Layer 3 of a small transformer language model trained on English Wikipedia (11 layers, counted from 0, width 64).
A neuron adds its activation times its output weights to the MLP's output. To switch it off is to set its activation to zero at one token and run the rest of the model.
A neuron's activation on a vector x is SiLU(gate . x) times (in . x), where the dot is the dot product.

Input weights of the MLP neurons that the questions are about. A number n stands for (n - 128) times 0.0067.
n6 gate: 87, 148, 157, 43, 96, 78, 95, 138, 83, 123, 154, 180, 131, 152, 159, 147, 185, 108, 190, 149, 126, 76, 81, 122, 131, 155, 148, 135, 111, 172, 150, 104, 102, 134, 117, 79, 148, 122, 133, 81, 200, 113, 95, 93, 122, 249, 199, 120, 179, 74, 124, 202, 49, 160, 156, 151, 151, 123, 122, 87, 130, 155, 160, 141
n45 gate: 174, 146, 111, 129, 145, 57, 83, 160, 39, 107, 124, 96, 134, 136, 162, 144, 153, 65, 164, 133, 78, 100, 102, 119, 47, 147, 132, 117, 141, 161, 162, 90, 137, 159, 87, 92, 128, 98, 181, 127, 134, 186, 78, 101, 108, 145, 165, 131, 210, 103, 118, 204, 63, 137, 150, 87, 125, 123, 140, 156, 128, 154, 161, 59
n92 gate: 107, 148, 122, 131, 81, 124, 93, 100, 123, 199, 209, 139, 129, 95, 98, 148, 180, 105, 199, 108, 155, 160, 84, 144, 98, 223, 142, 122, 168, 128, 116, 128, 109, 94, 121, 119, 183, 153, 137, 136, 203, 111, 113, 161, 144, 186, 128, 180, 114, 85, 79, 154, 63, 200, 148, 139, 70, 147, 132, 160, 126, 119, 98, 36
n132 gate: 177, 137, 124, 70, 140, 107, 55, 111, 106, 110, 166, 116, 147, 123, 115, 131, 116, 102, 102, 170, 138, 112, 128, 135, 28, 62, 95, 101, 154, 177, 122, 135, 60, 74, 122, 89, 142, 121, 131, 129, 140, 153, 50, 106, 100, 123, 227, 147, 177, 124, 52, 101, 70, 95, 96, 98, 139, 92, 82, 107, 57, 122, 161, 127
n148 gate: 106, 139, 159, 106, 116, 127, 165, 123, 145, 107, 170, 127, 126, 95, 120, 127, 130, 163, 152, 142, 44, 146, 171, 159, 140, 105, 71, 114, 125, 91, 184, 106, 106, 111, 129, 132, 146, 111, 189, 99, 152, 131, 109, 49, 104, 161, 87, 137, 126, 94, 43, 184, 148, 142, 171, 100, 166, 148, 87, 178, 122, 155, 145, 146
n155 gate: 143, 139, 104, 119, 90, 103, 136, 21, 137, 115, 102, 130, 118, 93, 96, 131, 132, 133, 102, 90, 178, 150, 75, 106, 109, 102, 132, 144, 168, 141, 129, 150, 133, 85, 111, 148, 141, 144, 64, 162, 135, 122, 140, 114, 127, 107, 115, 89, 124, 107, 142, 106, 156, 117, 142, 124, 110, 70, 154, 75, 132, 56, 94, 169
n156 gate: 159, 147, 106, 143, 181, 157, 137, 110, 117, 80, 126, 100, 144, 93, 131, 118, 146, 104, 167, 37, 125, 98, 122, 128, 144, 109, 114, 106, 196, 79, 142, 141, 105, 99, 109, 130, 117, 115, 168, 87, 98, 151, 62, 142, 125, 148, 222, 215, 118, 137, 116, 106, 81, 112, 136, 96, 126, 103, 131, 62, 40, 111, 69, 165
n161 gate: 76, 126, 135, 104, 213, 105, 124, 123, 132, 171, 117, 102, 150, 164, 104, 168, 129, 120, 156, 101, 113, 127, 90, 93, 121, 112, 112, 130, 188, 170, 95, 165, 160, 129, 88, 89, 135, 92, 163, 78, 172, 186, 50, 116, 112, 129, 133, 104, 200, 143, 147, 148, 59, 140, 200, 106, 93, 174, 92, 138, 100, 157, 173, 117
n170 gate: 107, 120, 82, 130, 135, 83, 116, 102, 93, 142, 130, 107, 121, 131, 73, 72, 180, 196, 54, 157, 82, 137, 138, 130, 128, 100, 113, 121, 134, 131, 114, 119, 145, 143, 132, 168, 127, 164, 96, 87, 183, 121, 78, 143, 172, 156, 131, 173, 118, 131, 78, 115, 127, 112, 161, 178, 158, 86, 113, 120, 215, 111, 132, 130
n178 gate: 95, 124, 184, 120, 168, 167, 105, 108, 75, 148, 175, 115, 109, 131, 167, 164, 180, 86, 179, 153, 74, 140, 88, 124, 134, 226, 137, 57, 105, 95, 84, 105, 106, 104, 158, 111, 125, 78, 144, 84, 169, 150, 119, 129, 118, 125, 148, 149, 155, 89, 98, 141, 49, 150, 131, 71, 120, 154, 156, 126, 141, 126, 131, 67
n6 in: 123, 145, 91, 114, 180, 166, 129, 191, 147, 163, 90, 79, 125, 115, 167, 162, 133, 139, 91, 140, 97, 145, 136, 169, 88, 94, 112, 113, 126, 175, 106, 69, 108, 154, 122, 154, 135, 178, 53, 94, 146, 149, 123, 186, 129, 114, 118, 131, 70, 192, 108, 116, 88, 122, 98, 85, 58, 165, 156, 192, 128, 152, 151, 124
n45 in: 136, 144, 102, 105, 46, 155, 137, 87, 198, 147, 131, 130, 120, 118, 162, 144, 124, 154, 117, 120, 129, 109, 123, 112, 163, 105, 81, 86, 135, 148, 87, 164, 133, 90, 93, 132, 96, 170, 122, 207, 102, 135, 183, 83, 88, 118, 124, 99, 143, 148, 151, 144, 165, 135, 98, 174, 91, 161, 83, 116, 111, 95, 101, 111
n92 in: 88, 148, 99, 150, 214, 138, 136, 84, 95, 122, 99, 115, 212, 159, 142, 194, 94, 167, 94, 131, 118, 58, 118, 113, 109, 102, 118, 130, 125, 132, 160, 135, 160, 123, 144, 119, 68, 155, 75, 126, 89, 168, 116, 126, 114, 106, 149, 117, 156, 160, 108, 119, 140, 144, 132, 106, 128, 115, 96, 98, 99, 104, 126, 141
n132 in: 148, 139, 162, 92, 143, 151, 117, 115, 94, 123, 124, 169, 161, 143, 135, 138, 154, 113, 100, 167, 115, 145, 160, 150, 151, 134, 175, 184, 95, 61, 87, 104, 94, 151, 101, 148, 126, 107, 130, 132, 108, 96, 131, 122, 108, 158, 86, 188, 148, 60, 195, 153, 109, 135, 63, 88, 114, 141, 146, 116, 107, 92, 135, 136
n148 in: 136, 142, 112, 115, 166, 140, 93, 72, 92, 186, 157, 109, 122, 117, 129, 141, 162, 145, 92, 125, 116, 83, 98, 102, 134, 119, 92, 193, 146, 188, 99, 99, 56, 123, 129, 155, 159, 166, 100, 117, 130, 125, 141, 127, 119, 144, 141, 157, 121, 109, 192, 145, 97, 104, 122, 97, 102, 157, 72, 95, 147, 143, 54, 100
n155 in: 101, 171, 103, 118, 131, 70, 115, 104, 112, 120, 93, 86, 187, 125, 172, 120, 125, 121, 113, 97, 187, 141, 95, 142, 142, 88, 111, 167, 136, 160, 109, 151, 135, 139, 83, 170, 137, 101, 94, 166, 151, 146, 117, 117, 140, 117, 86, 85, 114, 102, 120, 145, 129, 118, 103, 95, 133, 71, 102, 98, 125, 116, 114, 120
n156 in: 73, 148, 143, 134, 143, 69, 98, 159, 124, 130, 140, 160, 143, 132, 130, 85, 131, 197, 139, 148, 141, 137, 159, 136, 96, 125, 143, 144, 123, 185, 126, 183, 111, 148, 111, 145, 141, 112, 84, 101, 179, 147, 131, 120, 144, 128, 114, 144, 101, 105, 128, 132, 138, 112, 135, 140, 155, 91, 120, 128, 99, 106, 156, 65
n161 in: 138, 90, 133, 162, 140, 177, 123, 167, 128, 109, 110, 124, 82, 124, 149, 112, 126, 121, 163, 213, 102, 114, 122, 102, 171, 119, 120, 87, 48, 111, 84, 155, 120, 109, 122, 137, 134, 171, 216, 144, 134, 132, 145, 166, 148, 92, 110, 154, 126, 135, 143, 50, 121, 126, 148, 121, 171, 158, 120, 150, 125, 100, 157, 146
n170 in: 138, 160, 145, 106, 103, 133, 114, 164, 128, 137, 229, 57, 121, 134, 131, 153, 112, 108, 91, 145, 72, 111, 106, 105, 50, 163, 146, 103, 114, 138, 194, 180, 125, 128, 130, 127, 120, 155, 117, 138, 155, 169, 162, 82, 144, 117, 117, 64, 130, 128, 92, 196, 111, 111, 77, 110, 119, 99, 123, 152, 157, 148, 141, 124
n178 in: 100, 146, 210, 192, 188, 172, 98, 116, 176, 152, 46, 113, 113, 133, 163, 163, 69, 133, 114, 121, 115, 147, 195, 66, 89, 93, 94, 88, 139, 123, 151, 135, 115, 128, 132, 126, 111, 128, 118, 119, 98, 136, 158, 118, 111, 87, 145, 50, 154, 168, 99, 156, 122, 146, 157, 195, 123, 124, 140, 96, 124, 156, 149, 159

Output weights of the MLP neurons that the questions are about. A number n stands for (n - 128) times 0.0066.
n6: 133, 111, 103, 106, 136, 105, 166, 72, 127, 137, 110, 181, 178, 120, 134, 163, 136, 156, 146, 77, 138, 124, 153, 131, 126, 94, 153, 164, 169, 117, 165, 109, 126, 101, 143, 153, 91, 176, 160, 140, 135, 171, 110, 123, 109, 110, 108, 95, 124, 169, 128, 34, 170, 142, 83, 167, 189, 118, 133, 65, 96, 81, 136, 128
n45: 102, 138, 149, 107, 136, 108, 125, 174, 76, 119, 111, 87, 155, 47, 132, 161, 137, 104, 125, 89, 95, 147, 68, 117, 93, 160, 95, 104, 137, 77, 142, 129, 108, 165, 108, 123, 75, 112, 129, 146, 99, 134, 111, 113, 99, 124, 77, 148, 147, 140, 90, 156, 90, 114, 120, 107, 145, 136, 131, 175, 127, 136, 157, 120
n92: 115, 131, 140, 83, 155, 135, 132, 108, 178, 123, 119, 129, 155, 172, 174, 151, 135, 125, 143, 79, 156, 126, 117, 105, 93, 61, 99, 175, 125, 137, 132, 114, 84, 135, 66, 174, 105, 29, 80, 116, 149, 107, 154, 157, 122, 122, 148, 153, 128, 108, 155, 159, 139, 108, 82, 98, 161, 151, 98, 123, 95, 69, 142, 183
n132: 114, 15, 116, 134, 108, 116, 148, 86, 148, 138, 136, 75, 107, 137, 129, 124, 150, 105, 152, 105, 166, 134, 133, 77, 85, 153, 130, 146, 149, 142, 103, 186, 144, 96, 143, 157, 159, 136, 93, 127, 170, 100, 97, 142, 130, 117, 220, 140, 139, 176, 101, 102, 116, 103, 166, 123, 99, 145, 110, 153, 124, 144, 99, 109
n148: 175, 84, 123, 114, 93, 112, 149, 69, 126, 153, 106, 138, 184, 118, 156, 102, 118, 192, 146, 48, 73, 120, 138, 159, 128, 139, 83, 151, 202, 105, 130, 133, 143, 140, 106, 132, 134, 89, 138, 120, 173, 120, 89, 112, 85, 100, 124, 134, 104, 144, 69, 137, 111, 161, 123, 103, 167, 123, 82, 147, 94, 122, 175, 146
n155: 120, 121, 172, 113, 136, 157, 129, 165, 114, 109, 155, 112, 116, 146, 128, 82, 147, 146, 116, 94, 136, 133, 147, 80, 143, 110, 120, 144, 53, 100, 98, 139, 154, 52, 95, 79, 134, 117, 126, 159, 150, 147, 187, 109, 113, 140, 92, 134, 116, 131, 166, 134, 116, 132, 97, 137, 143, 143, 118, 107, 127, 141, 117, 150
n156: 128, 109, 102, 132, 101, 69, 101, 148, 166, 116, 101, 141, 116, 105, 96, 130, 131, 124, 85, 108, 148, 145, 136, 125, 91, 102, 164, 89, 147, 138, 141, 135, 113, 149, 114, 176, 98, 132, 92, 166, 122, 72, 147, 140, 130, 128, 132, 162, 136, 158, 136, 160, 117, 139, 129, 138, 146, 99, 70, 55, 41, 150, 135, 150
n161: 84, 151, 133, 135, 77, 138, 148, 82, 154, 127, 151, 120, 144, 96, 103, 185, 131, 123, 114, 90, 148, 138, 69, 129, 140, 107, 168, 156, 249, 122, 149, 109, 135, 182, 112, 151, 150, 97, 84, 111, 107, 98, 108, 100, 107, 103, 151, 137, 136, 123, 122, 205, 193, 101, 134, 115, 188, 89, 125, 130, 113, 132, 90, 113
n170: 113, 90, 131, 139, 169, 91, 131, 101, 105, 102, 118, 140, 214, 53, 115, 122, 120, 165, 123, 114, 115, 161, 137, 133, 113, 80, 156, 170, 103, 126, 139, 127, 78, 85, 98, 122, 108, 138, 71, 95, 93, 200, 153, 132, 151, 104, 132, 190, 108, 103, 92, 123, 117, 166, 128, 130, 131, 97, 138, 159, 108, 105, 129, 113
n178: 158, 112, 115, 112, 57, 146, 131, 59, 157, 119, 182, 131, 179, 124, 169, 127, 178, 113, 82, 55, 166, 128, 96, 163, 111, 71, 98, 175, 188, 144, 143, 105, 143, 161, 85, 111, 107, 81, 119, 102, 124, 91, 121, 183, 128, 105, 129, 119, 94, 98, 133, 127, 170, 125, 96, 92, 119, 160, 115, 146, 96, 136, 99, 157

Each question names a token from some text and the token that comes next. It shows the vector x that enters the MLP there. A number n stands for (n - 128) times 0.037.

Then comes g, the gradient of the next token's log-probability with respect to the MLP's output, scaled to length 1. A neuron's effect is roughly proportional to its activation times (output weights . g). A number n stands for (n - 128) times 0.004.

"id", then "os"
x: 139, 114, 150, 125, 118, 146, 121, 100, 134, 155, 174, 133, 120, 149, 141, 122, 120, 147, 84, 152, 161, 150, 88, 140, 99, 137, 131, 141, 28, 115, 112, 136, 115, 131, 140, 101, 135, 140, 122, 59, 105, 118, 149, 96, 132, 137, 133, 118, 146, 118, 144, 134, 139, 116, 100, 161, 142, 137, 158, 134, 131, 130, 108, 123
g: 94, 130, 91, 171, 109, 152, 131, 55, 118, 92, 98, 128, 107, 109, 128, 138, 91, 178, 171, 154, 75, 111, 119, 77, 149, 166, 115, 44, 90, 125, 112, 102, 120, 121, 115, 182, 192, 158, 113, 172, 159, 112, 119, 197, 142, 158, 152, 142, 142, 141, 103, 141, 122, 146, 134, 71, 112, 133, 125, 156, 114, 115, 119, 146
Switching off which neuron hurts the next token most? n6

" and", then " Sea"
x: 104, 121, 133, 120, 133, 117, 153, 136, 131, 118, 121, 122, 130, 188, 129, 106, 131, 119, 125, 126, 152, 122, 123, 151, 90, 113, 124, 123, 79, 109, 136, 129, 115, 140, 112, 121, 109, 150, 130, 107, 170, 114, 132, 104, 139, 118, 129, 123, 112, 119, 114, 140, 116, 143, 125, 132, 138, 150, 106, 135, 127, 125, 122, 106
g: 173, 161, 91, 161, 156, 208, 101, 129, 116, 85, 143, 170, 125, 152, 68, 184, 142, 128, 139, 189, 126, 140, 125, 83, 122, 153, 113, 132, 111, 108, 87, 149, 113, 154, 142, 138, 166, 184, 162, 120, 127, 104, 176, 92, 192, 122, 113, 77, 127, 159, 160, 118, 121, 148, 102, 107, 130, 92, 126, 118, 164, 76, 145, 145
Which neuron, switched off, raises the next token's probability most? n170

"|", then " Cra"
x: 112, 127, 123, 127, 165, 127, 125, 140, 112, 136, 119, 130, 138, 196, 141, 121, 123, 112, 122, 121, 111, 143, 113, 126, 138, 134, 132, 107, 146, 119, 133, 119, 126, 165, 140, 137, 141, 131, 104, 129, 130, 131, 152, 133, 128, 126, 134, 101, 125, 137, 153, 116, 113, 122, 131, 135, 122, 124, 139, 130, 145, 121, 132, 140
g: 144, 141, 85, 152, 191, 102, 96, 150, 105, 103, 133, 122, 106, 141, 171, 122, 93, 178, 102, 144, 155, 115, 105, 164, 179, 152, 89, 137, 101, 163, 89, 143, 121, 131, 123, 107, 114, 137, 116, 90, 117, 123, 70, 114, 152, 85, 83, 135, 70, 177, 115, 166, 138, 128, 146, 114, 128, 88, 151, 126, 119, 86, 102, 25
Which neuron, switched off, raises the next token's probability most? n178

"y", then " Dog"
x: 121, 112, 151, 133, 125, 140, 133, 139, 132, 129, 130, 136, 129, 173, 118, 113, 125, 144, 122, 201, 145, 121, 118, 130, 115, 89, 120, 119, 30, 123, 111, 111, 132, 127, 127, 133, 126, 140, 135, 117, 138, 117, 126, 121, 127, 121, 150, 131, 117, 130, 142, 119, 147, 119, 124, 146, 140, 114, 131, 128, 130, 140, 153, 126
g: 96, 104, 100, 134, 140, 99, 101, 133, 162, 93, 149, 145, 94, 117, 89, 182, 117, 160, 99, 109, 135, 108, 148, 152, 102, 105, 141, 148, 130, 124, 91, 166, 116, 163, 143, 185, 174, 137, 95, 114, 140, 98, 81, 107, 67, 139, 188, 64, 143, 115, 216, 152, 133, 116, 158, 122, 127, 125, 188, 119, 126, 102, 114, 184
Which neuron, switched off, raises the next token's probability most? n161

"9", then "9"
x: 154, 90, 102, 140, 103, 120, 206, 115, 183, 158, 130, 132, 119, 146, 116, 145, 134, 128, 108, 108, 149, 144, 146, 126, 115, 112, 97, 130, 165, 122, 99, 131, 138, 105, 84, 158, 133, 153, 152, 116, 99, 93, 130, 131, 144, 129, 110, 121, 138, 151, 108, 70, 148, 110, 145, 134, 122, 152, 137, 150, 124, 107, 111, 142
g: 142, 97, 92, 155, 137, 149, 154, 94, 169, 124, 140, 101, 129, 153, 103, 90, 121, 147, 125, 125, 131, 143, 135, 127, 125, 193, 75, 126, 190, 100, 151, 97, 122, 248, 153, 123, 61, 149, 129, 187, 94, 154, 107, 135, 108, 141, 129, 127, 113, 131, 134, 142, 132, 134, 147, 95, 148, 156, 137, 70, 166, 176, 99, 115
Which two neurons, each switched off alone, lower its probability most, in order? n155, n170

"ly", then "phon"
x: 110, 98, 136, 117, 115, 152, 137, 123, 181, 137, 149, 143, 120, 158, 90, 134, 142, 155, 90, 182, 156, 123, 92, 150, 149, 106, 90, 93, 77, 136, 134, 143, 133, 125, 106, 124, 143, 124, 157, 111, 134, 127, 126, 143, 153, 135, 148, 98, 92, 121, 109, 105, 165, 143, 87, 122, 107, 127, 118, 164, 125, 111, 120, 143
g: 92, 181, 146, 96, 133, 92, 156, 121, 145, 112, 95, 100, 111, 86, 101, 159, 78, 142, 156, 116, 111, 60, 111, 103, 113, 98, 126, 134, 128, 148, 104, 118, 108, 142, 209, 167, 167, 76, 53, 144, 150, 133, 84, 112, 136, 146, 95, 100, 153, 121, 188, 127, 120, 123, 76, 122, 131, 116, 144, 112, 134, 99, 61, 116
Switching off which neuron hurts the next token most? n148

"ing", then " family"
x: 139, 96, 131, 157, 104, 116, 130, 139, 139, 101, 127, 109, 124, 184, 137, 132, 135, 112, 120, 167, 130, 112, 116, 122, 132, 119, 119, 144, 65, 139, 142, 140, 116, 130, 144, 126, 134, 118, 154, 111, 138, 119, 93, 119, 144, 129, 126, 123, 127, 136, 130, 127, 108, 104, 138, 137, 145, 126, 139, 145, 134, 147, 149, 141
g: 115, 156, 126, 60, 180, 138, 133, 55, 83, 107, 134, 171, 135, 153, 67, 104, 168, 160, 152, 141, 98, 121, 52, 158, 129, 99, 135, 112, 120, 135, 118, 105, 129, 167, 137, 76, 136, 144, 158, 159, 132, 123, 128, 101, 112, 129, 93, 142, 167, 174, 202, 100, 145, 171, 158, 136, 125, 125, 143, 73, 113, 140, 124, 99
Switching off which neuron hurts the next token most? n45

" with", then " eight"
x: 107, 127, 125, 137, 127, 114, 128, 132, 119, 118, 117, 126, 130, 193, 139, 145, 117, 117, 126, 109, 136, 110, 130, 140, 102, 116, 133, 137, 125, 166, 152, 140, 135, 102, 117, 129, 139, 148, 128, 114, 143, 116, 127, 136, 131, 135, 139, 109, 124, 144, 131, 154, 125, 140, 132, 124, 135, 159, 112, 126, 119, 141, 102, 139
g: 88, 97, 98, 119, 84, 131, 111, 103, 124, 159, 80, 97, 114, 101, 123, 156, 142, 128, 122, 99, 96, 156, 171, 164, 116, 127, 149, 137, 208, 83, 133, 105, 131, 97, 89, 149, 132, 141, 138, 137, 129, 121, 65, 106, 67, 141, 145, 175, 134, 174, 110, 111, 101, 175, 106, 146, 140, 176, 147, 170, 75, 107, 105, 202
Switching off which neuron hurts the next token most? n6

"\n", then "-"
x: 109, 111, 127, 125, 133, 132, 129, 140, 118, 144, 104, 130, 142, 176, 127, 110, 118, 139, 123, 110, 141, 120, 137, 123, 144, 92, 117, 134, 173, 122, 131, 123, 100, 130, 152, 145, 130, 118, 126, 114, 117, 140, 203, 143, 150, 75, 156, 139, 105, 139, 130, 117, 129, 125, 115, 110, 121, 145, 152, 116, 142, 119, 121, 128
g: 114, 119, 130, 83, 117, 152, 76, 137, 148, 183, 104, 173, 133, 94, 136, 111, 87, 99, 144, 136, 170, 41, 113, 130, 87, 201, 106, 105, 112, 162, 120, 118, 130, 69, 106, 133, 126, 126, 171, 128, 119, 171, 147, 61, 148, 100, 176, 107, 115, 156, 142, 171, 132, 134, 166, 163, 102, 106, 100, 153, 155, 100, 103, 139
Switching off which neuron hurts the next token most? n178

"cell", then "ar"
x: 159, 114, 118, 134, 123, 120, 116, 103, 134, 140, 145, 92, 109, 160, 130, 104, 96, 135, 141, 153, 134, 107, 97, 135, 110, 120, 105, 151, 63, 125, 113, 142, 83, 108, 159, 118, 168, 150, 127, 118, 136, 149, 129, 124, 171, 124, 143, 108, 96, 145, 137, 98, 120, 97, 101, 144, 130, 130, 133, 115, 163, 145, 119, 162
g: 92, 158, 115, 128, 94, 124, 86, 114, 129, 157, 193, 124, 135, 93, 168, 95, 119, 179, 107, 134, 162, 170, 131, 121, 113, 191, 85, 152, 112, 125, 105, 132, 80, 147, 152, 183, 105, 78, 106, 134, 72, 108, 132, 129, 162, 122, 99, 157, 176, 83, 127, 103, 158, 134, 71, 77, 170, 169, 103, 136, 101, 98, 113, 109
Switching off which neuron hurts the next token most? n132

" which", then " she"
x: 120, 120, 161, 140, 126, 127, 134, 163, 129, 109, 85, 118, 133, 182, 153, 92, 127, 119, 149, 115, 162, 121, 154, 175, 115, 92, 142, 146, 100, 134, 133, 142, 103, 128, 135, 131, 108, 146, 132, 99, 159, 129, 117, 134, 141, 119, 132, 160, 119, 128, 126, 109, 123, 128, 131, 129, 145, 131, 114, 126, 96, 128, 119, 122
g: 127, 157, 144, 140, 128, 114, 170, 77, 158, 197, 78, 103, 144, 154, 123, 140, 148, 178, 67, 119, 159, 158, 183, 133, 86, 105, 77, 98, 115, 126, 146, 117, 170, 105, 118, 104, 124, 58, 120, 155, 169, 166, 132, 117, 80, 144, 153, 141, 138, 144, 100, 135, 93, 114, 204, 164, 134, 148, 100, 115, 164, 151, 103, 127
Switching off which neuron hurts the next token most? n156

" of", then " Gal"
x: 115, 139, 137, 129, 159, 112, 144, 139, 109, 130, 133, 125, 116, 188, 148, 133, 113, 120, 128, 122, 119, 122, 150, 131, 111, 121, 124, 130, 96, 140, 151, 131, 150, 100, 114, 119, 142, 134, 151, 98, 150, 125, 146, 119, 159, 149, 129, 109, 148, 158, 121, 140, 133, 132, 157, 135, 137, 145, 103, 113, 151, 135, 129, 128
g: 168, 142, 128, 70, 211, 128, 115, 103, 133, 127, 96, 133, 96, 115, 141, 101, 104, 161, 160, 117, 125, 187, 128, 107, 108, 118, 145, 92, 114, 116, 28, 65, 166, 164, 176, 147, 98, 144, 114, 94, 125, 72, 100, 139, 149, 124, 120, 103, 103, 160, 138, 119, 184, 120, 99, 169, 94, 124, 113, 131, 137, 154, 105, 128
Switching off which neuron hurts the next token most? n45

" was", then " educated"
x: 96, 104, 133, 151, 134, 132, 113, 138, 108, 150, 143, 100, 147, 181, 126, 117, 112, 118, 119, 124, 138, 136, 115, 145, 164, 132, 121, 107, 138, 124, 143, 142, 125, 96, 153, 149, 102, 125, 117, 141, 127, 136, 135, 152, 126, 143, 142, 144, 133, 115, 111, 123, 108, 126, 58, 135, 121, 162, 125, 177, 144, 123, 128, 150
g: 110, 152, 115, 39, 130, 199, 144, 80, 104, 152, 105, 141, 117, 100, 123, 125, 173, 89, 160, 113, 187, 128, 93, 134, 142, 79, 115, 116, 143, 111, 79, 76, 125, 97, 151, 93, 91, 139, 164, 170, 151, 126, 125, 149, 97, 177, 77, 133, 188, 95, 97, 118, 120, 111, 151, 94, 138, 112, 159, 146, 141, 99, 119, 138
Which neuron, switched off, raises the next token's probability most? n178

"pper", then " and"
x: 149, 135, 134, 140, 125, 126, 106, 160, 118, 176, 123, 143, 118, 176, 137, 130, 103, 153, 142, 163, 126, 107, 87, 126, 91, 124, 126, 89, 56, 143, 118, 138, 106, 123, 146, 121, 128, 131, 116, 97, 121, 127, 119, 125, 143, 124, 135, 121, 124, 156, 117, 116, 130, 129, 122, 127, 122, 114, 129, 139, 154, 139, 107, 154
g: 137, 163, 165, 94, 119, 151, 89, 158, 102, 201, 95, 96, 100, 127, 69, 112, 131, 137, 129, 152, 147, 82, 150, 139, 118, 103, 153, 156, 136, 126, 131, 114, 150, 121, 93, 39, 146, 70, 117, 121, 76, 107, 119, 148, 139, 133, 111, 187, 184, 119, 158, 164, 145, 125, 145, 203, 108, 128, 133, 137, 101, 143, 173, 97
Switching off which neuron hurts the next token most? n132

"phon", then "y"
x: 132, 108, 128, 154, 124, 160, 121, 152, 157, 157, 127, 148, 128, 146, 114, 133, 145, 79, 150, 166, 111, 155, 103, 120, 119, 116, 108, 117, 69, 113, 83, 121, 116, 140, 127, 104, 151, 165, 185, 125, 119, 141, 142, 168, 162, 108, 157, 130, 112, 130, 151, 121, 122, 121, 129, 106, 150, 156, 131, 153, 143, 139, 105, 63
g: 119, 127, 83, 93, 172, 139, 104, 173, 93, 107, 165, 110, 120, 164, 103, 146, 125, 103, 94, 116, 144, 142, 84, 115, 152, 148, 180, 174, 146, 140, 157, 103, 115, 88, 95, 116, 59, 207, 113, 119, 109, 140, 108, 115, 108, 87, 139, 130, 120, 105, 184, 74, 103, 86, 137, 170, 137, 157, 163, 158, 126, 162, 126, 65
Switching off which neuron hurts the next token most? n92

"t", then "land"
x: 139, 129, 150, 153, 123, 139, 136, 132, 157, 139, 108, 133, 147, 143, 119, 112, 128, 154, 111, 173, 175, 136, 131, 125, 148, 118, 76, 106, 28, 102, 102, 152, 125, 131, 105, 116, 125, 126, 159, 101, 116, 102, 134, 152, 151, 126, 118, 97, 128, 131, 97, 118, 85, 142, 144, 134, 111, 111, 137, 144, 144, 122, 111, 162
g: 112, 135, 90, 122, 158, 153, 127, 157, 131, 161, 159, 173, 95, 155, 119, 131, 147, 140, 117, 123, 115, 93, 139, 124, 144, 89, 95, 180, 141, 77, 149, 147, 95, 126, 158, 75, 98, 107, 122, 81, 142, 68, 150, 102, 63, 120, 153, 104, 132, 177, 180, 203, 127, 112, 159, 169, 109, 111, 152, 134, 100, 61, 145, 170
Switching off which neuron hurts the next token most? n170

"ance", then "."
x: 118, 102, 137, 132, 124, 123, 128, 142, 139, 124, 131, 147, 115, 166, 122, 115, 138, 107, 142, 176, 134, 121, 141, 148, 133, 118, 129, 139, 21, 127, 113, 138, 131, 124, 131, 124, 127, 102, 186, 100, 113, 113, 147, 149, 135, 132, 144, 124, 132, 126, 124, 127, 125, 107, 139, 153, 130, 131, 118, 153, 152, 128, 137, 141
g: 162, 152, 151, 153, 179, 121, 172, 106, 126, 108, 174, 129, 125, 145, 163, 73, 136, 122, 94, 136, 91, 148, 180, 107, 51, 144, 92, 94, 160, 131, 167, 135, 103, 108, 167, 192, 106, 145, 197, 141, 111, 173, 82, 170, 85, 111, 112, 129, 148, 155, 138, 136, 131, 141, 141, 148, 126, 110, 116, 128, 164, 143, 57, 142
Switching off which neuron hurts the next token most? n161

" father", then "'"
x: 166, 101, 133, 123, 133, 144, 106, 168, 141, 199, 136, 127, 114, 169, 130, 91, 108, 103, 127, 164, 147, 135, 139, 132, 139, 95, 121, 95, 104, 143, 122, 127, 116, 117, 105, 117, 115, 162, 120, 106, 128, 135, 130, 127, 139, 118, 133, 124, 143, 198, 82, 96, 111, 116, 134, 122, 121, 136, 117, 145, 141, 128, 133, 151
g: 97, 94, 90, 143, 90, 122, 117, 184, 97, 130, 149, 192, 123, 103, 107, 60, 124, 157, 93, 133, 91, 136, 122, 113, 129, 156, 130, 124, 130, 162, 141, 139, 121, 201, 113, 146, 70, 146, 120, 87, 138, 118, 156, 103, 142, 70, 125, 123, 123, 191, 99, 101, 146, 172, 135, 132, 162, 111, 157, 126, 189, 68, 181, 128
Switching off which neuron hurts the next token most? n132

" Gran", then " Tur"
x: 146, 155, 136, 94, 126, 132, 132, 150, 156, 201, 137, 134, 138, 150, 130, 126, 107, 87, 122, 118, 133, 147, 131, 146, 155, 171, 126, 123, 56, 175, 94, 124, 146, 125, 139, 141, 137, 129, 121, 106, 107, 119, 147, 169, 169, 131, 128, 94, 165, 137, 129, 113, 118, 110, 163, 90, 112, 133, 122, 150, 138, 116, 112, 115
g: 143, 157, 87, 141, 160, 159, 196, 78, 81, 140, 173, 95, 115, 173, 160, 104, 114, 158, 132, 110, 81, 76, 158, 163, 126, 156, 162, 93, 132, 116, 120, 124, 165, 105, 125, 119, 135, 162, 137, 177, 181, 162, 155, 132, 193, 143, 141, 122, 141, 143, 140, 91, 143, 146, 107, 144, 94, 85, 80, 70, 104, 124, 163, 100
Switching off which neuron hurts the next token most? n92

" with", then " the"
x: 108, 131, 126, 138, 121, 123, 118, 134, 118, 112, 116, 128, 136, 194, 135, 132, 113, 122, 127, 121, 139, 109, 125, 142, 121, 109, 139, 135, 131, 167, 158, 127, 132, 106, 123, 123, 137, 145, 130, 115, 140, 128, 118, 141, 123, 134, 142, 110, 126, 146, 133, 155, 119, 140, 127, 118, 133, 152, 115, 125, 117, 141, 111, 125
g: 126, 116, 158, 175, 152, 115, 186, 119, 121, 143, 129, 82, 112, 136, 102, 109, 98, 127, 66, 136, 147, 84, 146, 155, 123, 125, 167, 135, 106, 119, 150, 180, 145, 111, 113, 155, 147, 113, 137, 34, 106, 148, 199, 121, 176, 152, 104, 123, 181, 87, 107, 184, 69, 143, 187, 151, 157, 144, 125, 118, 143, 117, 121, 123
Which neuron, switched off, raises the next token's probability most? n6